Layer 17 of a small transformer language model trained on English Wikipedia (22 layers, counted from 0, width 128). Numbers have three digits each and are written without spaces.
A neuron adds its activation times its output weights to the MLP's output. To switch it off is to set its activation to zero at one token and run the rest of the model.
A neuron's activation on a vector x is GELU(weights . x), where the dot is the dot product.

Input weights of the MLP neurons that the questions are about. A number n stands for (n - 500) times 0.0008.
n32: 556465659469277344522323310362622448301582576333117553474566334572253598518747500263517429645504345483700547438482344492608531750621391649577701363353564350307370610630513597496444531443512504540551474597337484324169672660838483484241312612537351445790545627544417342517321509564547437573417652536918351492630600659627408688337626496560603116467242650613632466504533346805389558353454
n50: 462500408536395620159667407397439460550680388812359695357431356478622393201469193308570398709634324672292958397414473774644547708388582380428398357909482487436452468572655482619326569559674486591369433491539538762558555464148641390280536440513454671444440543815513561596710522231299456228527486617245811355583592772514454427299459538433595389487325671391602496450448387496713514399526
n84: 756367457744633580524610310486381613325429295259330481029442478681519500476528592577317461723519552543560677576127704537415324449396419537317602495589374290548537611496524518534392828071456899578496640495061576085509635793644597292605495658629625491637712563409545293858471832575359307528295505323558510348505532428514639495820647593289426572505331282575588514490577559463430529495445
n102: 516348592339487651504638411380429406440624647601584668628549465230625449438446425592350266469743509172538487660229548589603469262483413645212531333618492504478704386382400542715675333387282324536340632487379293522667623728679214443491474710728701671326516410465752356748607538539372521449435340737540605684525646601583220387600548321410409403517642487725403797478422554496661708525212
n138: 921531721228331809358403455755428504366729496641289210654580571742665500655479449337290393583362487595470184253735461513630294535336553444463357412676466672425324544492465555403461566430472412468579491534487533787694438318284432280667564629594271566719546393509417360570451315672306437517272504536821465484609307522426676491781443378431508566592560469508653685256396508372474402681659
n213: 641500390470466253403739548448349436496766594794626265564549433551716462170558391439492337676350487151661390615284366572534687687500653598553567636419627372465392553662343324618632496409294640369570466445700496272616734513286441456421253516390246263393512459639545567383558406701786152705361518554292443643563446504330395426462725558547571482757316412496534295418426301661602297630483
n226: 543495476740541406438255387314536592347463384396024778367538483714747266476784545698464443496624574197463404602530322596756308458532406688395476514562532601476396462899618586377754457528352287530551596500455667467366362500571495474689574571271292345510451557533607413505683164676657432352608668965519712359428577367491244674599864587274581481527375400596468794477219563445211385532572
n272: 450450517479516248407678399450504537392657560399698308635440470585583341674114472386279453572385293450537447654527329354645483373492542459441526343626758438403424711590412690732619212571640513699643684362548512563583288276677342348551315456288500623423357642416436465542646541298512407508718573509453492653251661538458606706641558871397584360396500449748720621579607520349766526593319
n312: 447346388593543579446551377535462465448374604571440333483693484487302595478232206589191222448397413570478388612449570303605310670456451625393672826628560483607305545459713376291448638664541714532528552551593393478182634452864637118580526613492380468495559608451391664292310483187317436634518563527685638649479394549314358460572627354470548455757592567749706815544613715590220428636725
n315: 633610463566421638533599394362484363476621765372540584412504541623586552483768587376614567515379370496272568527604704568557504562601467596496240521581544613240594417446451032624270384488351575627463596532288788351362138671525397378512311352546525361521519372570680487438504432650556559303611386365513484654500047508529372677311512525347634566492743475625428358422609324400524458749508
n377: 240523476166559475942509700407676435560407259453505663532390491245271505533545518443698814572681351505788367473758472536658500529537387606386711524680472583604550505500599423623422543556557401419762413377181241528380847370552459352354463643298287475226478363453643379613365399403389482638420370660193443769915432357660202853599337563408573386549579300613263491420402240578509486477635
n422: 734554726077605406701505472422132676598265266405289637529646523327426394174543481480514581616591515475635442449751283384598419380480684466407596555277330408355890680246804299435291520346472425314545505476552686555554545667740457375595296514528300589612481439401509705317978646456295356612753592444606296649348500862535390212624525439568816279339534419298708653451444372500698702863548
n434: 470468716537634651439437693523250477670628490449308065645293180572726428350522290743211406346792550348527409692339495604472652566505542586552642425765495459393278374625225769696250537690478364602367437248393556233486556679402558297663627447669248504856719413184262347801585632477450232709523462629514388570309469481338579500665560572491403359456555538539527442412452597586667623594562
n438: 577518238625692441561754590605665427578491419617308453500401345931266378154562237519522721496660541518806785770402491343376377251158463613474358584682477672574522430465616263369636453546513430517425704536704487313509491674226549418719482338379523727604439570324359481338566436382495496409393486414363342678664496828412430324784491567477521397350331397774451518408500893271690448406371
n439: 516509694552651651548366407345437444224865482535626868530566374652305504658659215447780694457456461711513304553399478365573415469582509577463304496708126786531684364573483689676479403618516518480202466513358305645345540422658546557286568921520557407607554496478587649374540231371303441436535308482407448447525421161504478522408344643568575447446461332299712626483570621695508531378366
n474: 788369564588627603510862613409153816519332220623228535457302527798539462313551420456304465741530216524481490523243359500408365701476178681350649628660500653446458456486750476647395534539649362478040638694393436766447653823397486518515314565555294583390376312427491565612779452586471571443398630129520441610523603244359618783453534535390602446449822549500457519277394486651182604809673

Output weights of the MLP neurons that the questions are about. A number n stands for (n - 500) times 0.00051.
n32: 624541436519493497400784452510480459491721532438512425417526523536446412331411691564518468430438525478424497408428559429362570437362481314331433609416390669531537473522336442450622391698642465526382809523548599455555362527159444550461526497663671464552487500379714661441542590574438645553439357358522528559400667262348447580618620493721649622510470447665462487297500724451448567488365
n50: 489374450548416345519241637617568588579724429561507516489534519769470492422567500894809493365464316278500317409573386615329559532523504652495403397428427572633481479381180422476441409553343500589352489592504456648363576657326366632523556613541555538691576629640425469561549532737486545686255504716363352391537518359366622535565492527417355589529432763272384593462668512286373645452461
n84: 415546487507604521440656585643510401698519611548703358526443602618344395467519521483615635507371575387487370387616339507644447807427526703483489393435646549523548582302574463509697310544554543533404332597528318664462461639458266701398540449508559388533763491266446444494375666336399604339388351535689415587399644409441582486318446336386507463328565623648363336638406586582557404537458
n102: 586578431539350471530460574596616602715248458503469510457391571561572646425488632397491375472448544599494367540699526455599428397582592681298649544562569447462509509365585384392551457414527682597522500581555539672351558663506530581463391257425393482588466544644579511404253591464476579439607538429435521345524542527475515306304417614368343564590308458391435352549629558480643589404648
n138: 330521565562617385469547380558578427489277505481439663476491341400407402542433491534549577471515599552658756579463552486557599199497517565536388371506606475459579438514452503414509543581426464463378608462397490457540278618654481604388557408852511529503564612478577685462580525636627568541497453556337511636254622517541526444415552512417578631503378500456359479445516537425395497482315
n213: 449412523507346479502417497571456431507477458509466472482495655359524561538406658413376621403395500584450518507489572534548507439402384414694600502580532427566505354521522582548531557395536536418409524475679344498589428412583681519439541443530526556472495443431707551514449383365369635572594542611519418490517426385606601632500566410486579478533512429451578510677505601429564438334569
n226: 462669526531595453380530457549445567659513632516733616513360441524466518415494486421503641341609377753439414251490546595477313310582527435115552662510227580251553477500466572566510590753328581353493568440493472575316438523315630311562688493830500465478671481500362487444452482380626510358523536275709490704641503606493476603381707489596507428638437623430518439382497588409636380459533
n272: 621470535240462454523672503483510474458405749554546563538400689440474635477431567483199647555507609599534677402469564612462411457652506467496655646323603600551312616420470440376520525550660533540466589452546402454397737291417413456634334535406683466479510500640664448174420614536494424557532570372654552331507451519347320401343426490648301444369564491578382717572679504456428302466462
n312: 490541424586464558471415405366510475379589488451437755534474627564446497713619286458402506560524360623482798553467562494405656378597494663602528546388556348263513500450535352406356588539439320538693516665639670564545668488563364589334506482250450526717412477464481548515519538350544478469561302401435388517445500447470572527484413376671618599427477426720583547570302356764506387321472
n315: 296470637486275618522454599461414543521295467521572433539566607431421546453435480599424395560482554447721341511423484580474516668443497467556545299374480508511489526492450547429497573419561590475449472452567656519482777466397689552402539492363427503622357535488644408577536533395465702598403521477634505575611544578574669491412494440649375348462336480308568586484468583435586387574518
n377: 477663422835404500556434437391830518583429531418649343518611598373489399504394414289574448577729590479479581614559311437638743528686739614381431382309442432302316322532607664510692682584455471548628318412559552493416409378600581307421622383362442447440579585430351552603560568333877541496528375430565616448347397417511170435651436485464641582489303524682620423326604488626584444596429
n422: 328613779414583429457666468649345401332452604334531567433240558510556497500573440337471393493560662513381587449431567629462365358410594473560569459659510752387613472416613440330567619585379585443483600479475524583572422500241500364473517427979677696584337336515446414526446719390458497596370474309435649460597331484497585555603688670526570597513428540558471462500539375465484427593417
n434: 608609529598408394431496543462403524387507566447420953402613664462497307316669540329755607323511530599609604384506569715520459313332557282658280373553567653450352387397606431353514558325583605346542449489529613503565496696464571500462613363504675445299664500644572475615383445606527421441477417487430567403462374467546416617391521603679504408429553626496673571237490449497639331548350
n438: 613460404724462453375589571247575653366465719729321582474460633571450380523420443574465426420625458736589535490683358460394427390584438446255665479650796666549472525418446574485446468510328556695812490531571734607494626418434321478551278481400500452400449598373381559247517573577516426526654513412484418635456446529472359430549473388513383577381362469393330426670581579522640427628506
n439: 418429535745816299518451508365381591564310459369483363556563429452529322225381508585532478496201668564569639489469369698458445484462587529561625383378668532507633448550467404547552486507459584408339574481520683566573370649389484696485566423354547474397669584623507401560674719747464622305250507465618550416663430618504489561521563535614465592525206114413309370432671248385709640589493
n474: 304467579575448259658445526551058549361610431328433549548662555572589511504503398568418453578523500455540193511450844482527408496448619546307758614570496263580585476497629453696511429456460461321650600419530445593618703537392383528485547473611373424383383398587486530303403465700483557510251379540549748702363703402555361344528601578656284461355562520551411731644528584588524394453445

Each question names a token from some text and the token that comes next. It shows the vector x that enters the MLP there. A number n stands for (n - 500) times 0.011.

Then comes g, the gradient of the next token's log-probability with respect to the MLP's output, scaled to length 1. A neuron's effect is roughly proportional to its activation times (output weights . g). A number n stands for (n - 500) times 0.00075.

" S", then "ann"
x: 239506491309395575401697383446613435504526652410549561634539434480466481531540734550516523164436452577525549441574567573472531375560470608372464516287571291533450524329463515372624284491590504543248425607442591487478645462564497586418503501660494382528573556491601379498473531580642563569494323432621607359485668651605564385539577596580448324484452388432426419473657584566561444512576
g: 499463547389545658696289366370403618473716676450298647593711457451507528376499459337320483562664201459553498618410553366611453611380610577575373489461451441429624521639515573515441492594503748353549560644433307384288512765675576503387457500546572669590453481495434316431461500546613587552472387544417311549606323708784322518712551443574412412612549323502703471434493281613445311384366
Which neuron, switched off, raises the next token's probability most? n32

" Reg", then "iment"
x: 452495432451420491413608473535501683465453552609549703561515656554554640467434593588542514392578472618413361359471722410592524299628312465387581650352607212462395292390519274353558456531501343609391505502504636594441551477297535713434460392556430466612418426416519545517659497475568559524358556529449507435435764386525499488471601529716354401478551494384407408605654424586591482603627
g: 735511464403387610550532444557173489429635469545623544665659443453344575710507610433262352534446580538324507715426435711587603272573388325525524534580710556619610375605474414492561759344316541564576499472534414454597503372476464422625415437210506554409495775401438439403354429369277515460456465567463414377485614464337697697536391389669364433432587668395506655553707564543584695405421
Which neuron, switched off, lowers the next token's probability most? n474

"ed", then " an"
x: 591495544531264670479695436488486412389444418491590679599452432463546575595427508550417527270511447620578450309474656612638491302456445528362603566446592341570316287333664417545530630500499462654495459352482533686565514649348431537546459449689493410542538710472484507433462486347381679456420553534572493397366714582440639425489420594462480299345477476482415506596647598536486559430594
g: 489568707692547525389312457588489449571514329597600536348374793414434389498414502625473422529587492399570276562780684610454737411534238408368387425455663686692528423534529545518623555617243559613575513480430326399566388380385290360503652643538388688529441392597534335438631600706562577356375192657427452479509402440679567528516539487535622706502432384384565564397355452597310481536449
Which neuron, switched off, lowers the next token's probability most? n50

" m", then "ud"
x: 461571628420495681515500536424608449369488522443563481537617499465477471552492571449619640404466464620580338386507572547579531282535498531311464650380684371631444476410635323483599474683488499621393501581444695453313530465538521573444546587562603140473500477519481447479610397448602513581185395505473652418529487480538536500425400594525504509480461467116468517596662570436571490465580
g: 460484459624646516573528646513258471680465492568604380399405517473298503310483427627401508672511495407639512528518453481506518396579380581531387571422416617245534286573506723532500736157501382379560756564437446443588501609528526522212451492502769404554438443586378484250389687522476485484636348692614693706534502461550305478468638621404331575425536476557609585448648292400828430394445
Which neuron, switched off, lowers the next token's probability most? n439

" until", then " 2015"
x: 424559556527477537406678517630592474440335610518519533586461629545495597422436641615508484207627496522688491449460602520457621081436571489326550518303452486501400490445626382401601391494341435433454448467623446673520681511376340429603483429572547643491561658543527554440598554565466533546549359345562695371421598586450690450579457579455316422465436463365385455498639619466644416361542
g: 348366420766668485545416674452556408377442504556537542438220384467478292615565306541681502290656357402550392645593642515529437351497315437426765714489549569649640614329526356681732523460381592646372437542541500454505696271595505595569472565604459531587335342358495591612384484340557529523316631421382587644486372470337399577413531615426623371532422519304573632509318666413580604726457
Which neuron, switched off, lowers the next token's probability most? n438

"l", then "ion"
x: 444519422383178444458549593621388460473345507488732475685570585494512551557510570472651556375430590513566631660558707475634495397508478492663499392446395617487343502303472458453583507354572474609379375468387684609451465327405692437430539336494443346458534499443690420517428438446594566510592311690485514579458542421395576374345490483558441530510498617341481476608754460510708455493571
g: 489404295549650643540559683528591700506517640595396682488549565442532523469308592347350587555695448473569596467667322549575553488429398521501521299492439618298659448494657532591592350411392544535525408460264486551515689391364609711528284465657401498380299517483414639665524655573295532372706536564568484554318513325372455756337424519515289332666554675622330272376537477612324534306598
Which neuron, switched off, raises the next token's probability most? n315

"duced", then " the"
x: 583527601407399660436663591494490417492476389518583572610372448509589562466338674564509519347462490485600492341522567749548474270547359554187589473327631494611459348331630491636530556346490443509548498492470572521486527426410451355588577522773526413419581532532437497383506492519564567471397392521567559397358571533501612423485544548562306520430539547444421383608540533644445427556618
g: 458717538216277616332647588722521381156387411331408591357383581366521586512433458541522526496483602360634577578571519487349493454408641611541525312432641550780625487483532433622215656512404316475479444520535521477511258655727365435506453442582435769538528684423665674487530633582439585631587464305434455643420442547366480483551361589409552653423354594464489367578517417663478318499700
Which neuron, switched off, lowers the next token's probability most? n138

"orts", then " which"
x: 632472495490318470341551620645625514459428396479613550616575456386633466484387609492587568311520507582643457409611699609661380394559618480325501443329505339545453462300609353499469504511554492603420581393406546531531688442538491593478531456670514192401566381654617471461547503574397528524596494496425537447237660506576592457490604560582227350345590450409347532506640482507685406456549
g: 446587386512531688435455596444515580638472290485501424586604611565403418574480352283492380543444582437512522502600377660526737454502537323457546441530563702538814468475470623545484512641364627404552403705486556219524371615464347418559545492499365854695493496665566239428508600655402642437473335308506266519378486761583386570577464250358534531629393496560425178383659435413569600517463
Which two neurons, each switched off alone, lower its probability most, in order? n422, n102

"arried", then ","
x: 493475491415214589465769585481589469555437458466524530656467477531686435509489534507422454139537668487601519424439634577569432284613377542382600482421532456430377335418595382624647530488678530405561330317511636634490532365326419503476394379743555249471651606512572588474649480587438473509369570600519527366542452578467673474483541592502373469449462425365456380505509575588473478562575
g: 356606507407629447557627634597462555333405542416419414557456515471633540531849579402548427617521451366720706364466476571595493439476604404700407476553098594517658462531659325510312417398393422597409530277685596199606613356454569637395584195510414567720669562501559582451623384594413306705449579380614670344488328402404545591466444596663396498505454480523496427393520427466396579626462
Which neuron, switched off, lowers the next token's probability most? n434

" of", then " Parliament"
x: 254477544351327645447621611637421497191391456434675595476401509536577503542483434536535557355424529460562501304617635567581554296475537375334546473302698401589224269445610493457408513546554443668444558515618494578530423474441645547637520500611407477491483541461643488468519586511515475494403422621585535439296727649593586514500449442481507534488447556314561519565512603581600402376589
g: 466395461527751442547578411451546530474636416586441498536686544630415374531694570609513794738550566518423341309328474571505386405311305354591423582541412487170420533779474667568542323262593397619480369437637465472475818431316722680493513750412484469503459292394537346499391461329646393613432569601579654423574523368554674531551387568536579429559628470482356543439479459444490465561287
Which neuron, switched off, raises the next token's probability most? n138

" the", then " Aust"
x: 444684491458330458461569534429475581340477529566516456562644600484517428523508582569500487135567509501529469363484578515543514172574495502259592476300516417451362438632514423344596440582490346568660395475576555576467436422513664582473585371653367300447439549423512490430386501531789515554426495581541558498488632542248613538507557554433501559354627665438610487532545397578636469476582
g: 519388319663706497523643568459394522543482452505521472548559403307519543499401426424476420565385429587465527370381329573492346555414423647487616422553446747622446561351404685497450604575750630441664463449351441535576554587382470596572571508457513879330539332097422288653467321658638696391401662390556548441616566352370350555532774547654326551390419473313552477669525578324487597502627
Which neuron, switched off, lowers the next token's probability most? n226

"ised", then " 51"
x: 549443520467339521363630615545522464524453349511599497595453355485688491549439520523476451333424517574678517361572573505541494117591468463185620468451660454423405433455628456511507534457612470574459373463490596521608552447337408460570530516776576348485521696490521566373556525483480643551327516564593481429312495532490596493414549517560373473417516555466552427660528546525415544452648
g: 331560454533487439255401408635202564431571680488578567403539497401249444467704443547624664375568569593558672627267617669520624763296364558493764546702373662682471401524277438416558420527480600452577678479451378674542568378737376486382499529742333603545300622409571580484695601381522434451351543465583513548488483428542697430514552468467535420454345270475292378505401558373451445528498
Which neuron, switched off, lowers the next token's probability most? n138

" the", then " people"
x: 496585649502374518428504480450640509458630474439571420488524443506614462495477598518533513233451503482616504332553538596593385145571459566016531598369566411475408467498567479421627468487570465585608534573450586497438560455550566484430599459695498374490539474435480443486462393549644535585467488509508580479447588568404460493510566482470324466546557608446571396548541532570479450500606
g: 421418636409279601573558767687447522673626419496239516465483459447677561491651536402504598420599645491705560490549460536415294509754424449519464384528677556461198807576436570438390198414556724440350455418575529569444367405507738616418524798490442452444554517535451503579338501583470400462457530297600441338669431442384580455215368390453475657431607404601522473623334562553694493494398
Which neuron, switched off, lowers the next token's probability most? n102

"He", then " died"
x: 368489527425364562595588586497451406463458541569579485658530622514605464580251633562482539219536430513489473277470668462641480261497444508365377689450555443505338384313335447393723460569328440519578481582437638607509609546373379623443483447641610430586552505487472495555611336565511407533501534423590626360516665512571455380587550552429384481568522503281393528513682522459546508620718
g: 354504592549444434397618591466512542327399544508589557652491532492553737568493581492496472456706714500418572565369453541270574662504429530527740376441443504279448413471596420412514192530623623220544613448623500763387314517429487443487418592498583500296432561758399668672620421532470346692762443279609342675519548427442500312686427526613418441401304422572329410657477591297676374461524
Which neuron, switched off, lowers the next token's probability most? n102

"oint", then "ments"
x: 467502418561327447388594694627680424475461402432560455636454521498523327462451715429403559357538536478636538506522631567536561201605420417440566465465646431447422374510583290462558468510410450620501391269413535577384615372496399544667479445448475273560498462602690618465597525583486643542515509554443499586293520510492629420442640609482291465532540648478392376583827533545485472400703
g: 562495622581362477484538570489476426503430361645423444343377587376410565403552322691294475401471420754512596673529550467504541526521467347466605651409446571409284544287557670808633376330737581691454344746397606541587423589589459438419545773513665426576289349403420731417483449296464411623365367580516453520411446623404591681480244647724306456519560549431555539702394575480506377423531
Which neuron, switched off, lowers the next token's probability most? n272

" Gu", then "ards"
x: 284509469417451636442532573463487705454302648651476450493622595503517484535372620557507449115530413559493400462551584654672569384632414536381577665262609471586228356395456355354382477452414382611283422600487584470454482554400515534592639440578508332667558565496651550519413438399604502519469496463602655465611536519326569469440581533598368513399537478455462509553611534445636573460673
g: 604377560349289348540602391351425410405517300405521635507481634456539462386638443646320431582615532503786342511360415612562691498607304297482649394365715534349606622498648553591385178646681438449613521392458433687430656331534612762715526652659383253719565340430465579585591430365370264523495638511426460578433537466358519574489448447524553372528590501651376481642565539486519524442512
Which neuron, switched off, raises the next token's probability most? n434

" was", then " a"
x: 485535481493298483532537341574688452455508434478542481499425639565580486457343545603554605225517451611521501331475598673557510350471459505319427490471634439597382408435532368534546590524607473571543564529445461699563476540371360621483513431788539529686483539559435475444535258523571477492476396550530485333481645476520613325505474394488430385449484604169453474504708668505590455628628
g: 416467694620476582593439270525408391560465311670441631465402745451605641345212487459493490483441601535603204647703745682626445469581385312355426502471750568712350464403621435531647606551473429680485600465521506524553341371430531391610599469424340501585589377559362408446577738735351367394294469500665560477462413656423452438352547325547595435390623454568581608517524560607257418582367
Which neuron, switched off, raises the next token's probability most? n50

"ö", then "s"
x: 366636498481315455514677622666378511495327452503643545404492497626527373607375527492464411321482538665635431313557552525611437298430504324390517542310510508428505470615482383649441498559747453693435399507589675527531535495547350632638493321484397289427589560533581464434506363543594624547565462552513700537561729468473641399562542374528403401368368478330376458502561566450575601556613
g: 520458425359580480617578459379596437494314504569483406180417712589454173478699259393516427682501637506421622316416468485504468484358569524363678366685394525422559581434681667626539590517438593393501661522428590528426717331440310409499309443293404499504441341523514611530493523460484533593361774577360518528341465717508625687432579515712371428516757760594443463524303479497484658609587
Which neuron, switched off, lowers the next token's probability most? n422

" the", then " B"
x: 385615423505396495465617450462546500382455530487509475536601596494459428563507463537522569226478493522502489330491620580595446178640460487170623574282561345465338395604479378367572535594572441578606426467513611556431466553513694560477585397687391299533432545413458491362460490506726606543416550548514496545486656612386568506460550549438577497377576677411603470537508399589559488405607
g: 562645529283463713639517683455412425607305581345684418336517583299396528330413558475397561426512529540607319414513682416496413487565498482520347688596363443354642478567165389507636487504492398471511706470393600308534482394528448738437596420617499684666426720420603715412491325634327553227496343432532307712612558598540467522303595486616578604525568637396440528635482435749495554393374
Which neuron, switched off, lowers the next token's probability most? n32

" r", then "iver"
x: 514567513407528499474548499446606532532471622558558513557596690422598453538450603577555573332604528657497457535386453525478495469449485443341471634286601215459424361360519344487547563445543696585305376573451626433488578443540605609483568361588367292509633546547529558462555390473810527525392444444534684364388680574462403465496532436589152418524489545384341392510724506486651379555570
g: 432675449530620394512440617483355532400394720441617519578609785455465643598289296522458447470483454500522588524560593414347295335386526548515648719477465536592308363486706491327704467437444615303578443522400393682635455412563624781661724430486551545250306487611471465530524482598618704645448584477388478390237228477396426507388503470496541288665562552590298398409601473568695540377549
Which neuron, switched off, lowers the next token's probability most? n213

" him", then " became"
x: 518508488333170455556618615473512574474550397423526441607487559530462539399340638518521460369397474669625574320582641500686465180556490491339455663290540389416451474427561429341536476593385433568483737368497594550539578471448359551475540478656494426573606466564642531563651417540491564535356493477589578432289552520429515396533629540481458636441644455183442501568692518452545441632633
g: 403550427399544559558672541642420305524534491661556511477797636315542550477441684662560561443434320643428451612295715225612590483425616408638412361419496533707109600607456505560415305446317542421486552524414577580370576434381361289366548535390419522570481496322373677647565324660506583630522389378525700376762533333377597527591437734343467516485647616381456528461564481574488550399555
Which neuron, switched off, raises the next token's probability most? n422

"é", then "k"
x: 381592475458402386615721620546399528468523446598644422500521651595568478521356728512580487283500622473660532447543634489505498345526421523524502624355377294509277463403479410517510558542633475677464526461490670521412527400320374531516494503489380340283491604366804340434484440299563549519462596506305449694436688505452517416538580545475361546540435448441444459572594594605536632489672
g: 670656580562450472576422378660626507565459440537418459401610720619745480463628678476631414485359437620528469507513772444421303612518690464510378438261579525338516578456576414674549454427392503542357159375474680340254511419504589577411383706562645483805486645400538506361516475644506359547435302405411463544561207638688370358512551284448453487514392396391589467545652656515498476660366
Which neuron, switched off, raises the next token's probability most? n213

"al", then "wood"
x: 544550558481496555482375520478656526430437463483439505587652486385541528598466648447573500268409458620545567560599807561508365253465584614418470635215547567550311541406549389529557518523571532542455381533413708331504490329381624622488430378516594301564591521632650591549508402503402584536396440498570489408378701427487675544244538401502424546367368561426351514581740534463484410498583
g: 429627538611264568591642518327439453297574428485584453545490599552580390586490572526371422375496258525454480473547642497408165701228589382496406536402374490424307663535491392643581481650732473313551597336592432659775359464653305772445514538470496476799419595456627304230484477531474362406464467492476474487569500606567576553465748552455507477514544480438554697521421385568667750534337
Which neuron, switched off, lowers the next token's probability most? n315

"L", then "ord"
x: 412527462525321560402608584489479387428493590513695474580453542399554502485491585472466639412477542567471577408566533612638339394469375553342487636281556444555318453295468430448738442455507547556216491620485565529418539576576606651463498449574674409438587586556596530538518423513555623513482526526396383416333648586553562258222521668651400568483426579367439431567584454453593618435589
g: 600572620258446273389273305537502509586451565461288498473441507597342419418709490426467551412555261383616492619596562573752601372427409423590478563574550599482442560644725605526489502571440458535328392545420516553377820447691509449700378664486317550597470619472457404424665634475363260740573553681248755478472366650526395583251351564406634476424705503381490525456523649496425490460429
Which neuron, switched off, lowers the next token's probability most? n439

"ur", then " road"
x: 376615492571328538581445607540638409390348508657450477592514507678591516532516591577476463169447613680598532403527529452456405200412511342462547536231423465461433467513438437426400618406455441622444404517522722536494545527462540670585556402562456257548582520474553542475400499474526588482359439376712716546500691368326721639473578374451324451389429688439462507541646515504579451490634
g: 600602665556607331444292776357367580627469291416360600727548577661431304516550505485478450548650369708377475697515468476518457617416282541343561581449603343189536646481654626502424542413486455549650490631477534544653636519505485553618544450477520418504360279481764375405463580289512345464236604506508472353559302641607564485525438334426407486703656556425391501471424411651637365762399
Which neuron, switched off, raises the next token's probability most? n138

" In", then " 1968"
x: 312691425443386528486643538424642342387442550459594504581465586542551479452440667557587512201473541623614491436560601583505608110527530533117483527325583610621401425370538438446608526449438370639511524541516567534482626451465424520548484391518439619434573497517551495460507499574534459521562354531563647356494574662549506375660462588463506434511473454429339438519584624554517419511585
g: 591438558596616392253570457471408615487580428633558419462767757451418724575355493516419505661483494457355359508286533238286364630546597375415553662637475595411498494490531552413398641479445560638633625252448522518599321619645470320562453535431535557251573710608470534595469197495522380545512461637395383520458528550383711329579713325283451424631582510565653464670446424325617411407691
Which neuron, switched off, lowers the next token's probability most? n438

" the", then " 19"
x: 362609467458332544393636512508571506344496543532572521549614625542495393579497438532495600401417442529572477328471608567632438214547454530199616591204515362511295395531477411409578565527567414631619452453573600582464534541539647540447525439690399253473398552329404476371416520519676570532378556542516569580499597629372642504502575522450577431471566638371579435513486475524625433364583
g: 480615461542403385357257505502450430325448598672503487409653561486618306255596384543540562423642545604552675661507458477448693439352355480306596536662361639612648327529669451400673518685378441394365497481565513758470631461583358329350316396518412817370418595610343538396538474351364260709514342472599331556648350668577536477730586615382523525544588404563566508573575556638406374587432
Which neuron, switched off, lowers the next token's probability most? n312

" its", then " tem"
x: 494551639581451474479509499403587588540565445470507515567557355529599455509416506455593554316434442524657441268563607527578454250515508568053530576360575343471406408460651487480620478582444476535554639477520545515462683412461393547491596514656481259552478545548604506580506419552542532478449443583669601471384600540478433401561565515508228504437492565350467405499503580557537409525613
g: 593441603633446732666500448483525408507459417360580653552365461694320441448473619574718377290352547561454387632469393391454456644298703328516458364456654383445242461333326573579560707128415562621520524494680699324463501586673446410444301448563564522383569521704679638394629613404767488501573444563553420544358265477561440461517374480455517576465524406472674469727557546608618350464453
Which neuron, switched off, raises the next token's probability most? n226

"ied", then " Mat"
x: 338524521437435665412659651460486656470461381445738533568601602463410525523534484440447493278576626621645306434490517500532434192601379543481524336377594582418358467504540274586423648530638325627438283380625467512414450412360549553547591518574483250342569657378589410409542441517434661558497565621571563439302722484424479581510494535499374503404505515559592596561495581557397607680568
g: 619384558552428610683434379486605479549352596555571675433297537387239428592480603489630561355375444367514558403359521480515582681434539609540634592611425578330468461364579577457490602588546592621595752586244527565374486503388640469464318623423806680358419628543610512255678531423538431527548289674254593413585356473356574512400592323363427504585497234563643436330371326458578771463632
Which neuron, switched off, raises the next token's probability most? n474

" San", then "i"
x: 342551445399422619505677550485651498437470534589568699591520469523547609609396664557469554031516526529712519590544597630406422310620557442467547692362438339541346420388519483445563487324542511475469426584459564530414473553383576491436426433670503235596548518502599434372539454439606568458492469531468575360602621488365476507500630470611220391257421431502339497438589584595606526528621
g: 362275472349299375618730491604643428538671632542382333441490383577552728415550570664573557583549565616450527362462674414437542418433490203429574309531446490430600471505300465286377643486185393470181539619554721380415488407599386571468516414530328395595609708654506631499671511616444630424173515604576346626434708478479556618519519477691578591550379643544540476548495643505385462484489
Which neuron, switched off, raises the next token's probability most? n32

"ities", then " prot"
x: 557490544416301372446577525578583562462426299521594461594591721463633437536421598511532556389505421573583539381559447542563483324533467542411424697242538383478416544462490346518488412500544555529577526484339625465441719406512408554417481492774437088535582533586573509622539415544369657603453502434407559445352604571614484460431550445589256458421502517450417445429680503674679472505586
g: 486652474651457524440412671307555591520776368723404598425466587524479327557294391542625317697640456431327300534526395563683656558602717611401375421565430568545309424365625489469616488296479430561523397602585331544483420558483376471554616537450659528412343363407451405760638264378578674546500376664670553351519256449695483492488552361391458691589367726458473647396353461578412433668458
Which neuron, switched off, lowers the next token's probability most? n377

" the", then " dep"
x: 428504505505336550471539465507588574336548577426458372463539570550526429587424512556534510361446536507667475309425586542505504208470565477091573573266521446498363487399500509387592518515438565680538593603598483516527604559513607459534582411640388359500521545343662544374432552551641513519487537616518535525496603522357586479407668547512553343440553572272437541549592477593603402399567
g: 813418635429371637298353553424535633862462347613591606697586356610521436600332333626670446296433182455496614550589408531681724354379560542308420456473580528230666490648536693440498400516533463488473431533471436516433652384386185593510366442496477354589491655616688472583467249421489573406440467525586505431457432386487490369622494372594627388625557548446631422567558585556429581445590
Which neuron, switched off, lowers the next token's probability most? n312

" made", then " l"
x: 603522547547203587442626363402608476427435468462533563606369394611623573500452527574470460273421470578509515300460710728640570324536384516312439599394653303606379345400664404583542592418459519582492539426422503577536460495385493465489555517678534440657537687490497437492500589502503534430453508572504559424429831448488645344479468538414504371392503566155558447453665572579474452587538
g: 623352271813540418623282691454557553590396357552422345394644223576439589628640663323738433476729483524482540386438368372436582537537565494488476619598347469279450483735507417326650557547378391291594755711465489375452602545626556394520359506479737428368437457446367558477603374251778445472634547580458388394535546485570459563495436589371435487719561515475481511390465484397703585503531
Which neuron, switched off, raises the next token's probability most? n84

"ab", then "il"
x: 414609499320387419354523499489592399483429307517485514654571635414626422546507612417558475329574571622613458512373534596441411216685483590520609500333566466607405411480577489508443485468539381726410538579481568487355540451369392628678453516514494330284554503544722444491273501485534574566536491398587496514519716503354540570447559614450486620365410618578414233640669564557507612379666
g: 569312637468465562411451602457377594770423564607510507506381535539306447595490569565716407492609518431246422547658538364545493543252421629380609603561412567558436486594304454487534789394335626533360534578457481417426510615507493387511614614585519656454678625476558364564447238693634572578670436158523673460580624217474496582390403608664587520541398346547604428301504183325629405507361
Which neuron, switched off, raises the next token's probability most? n226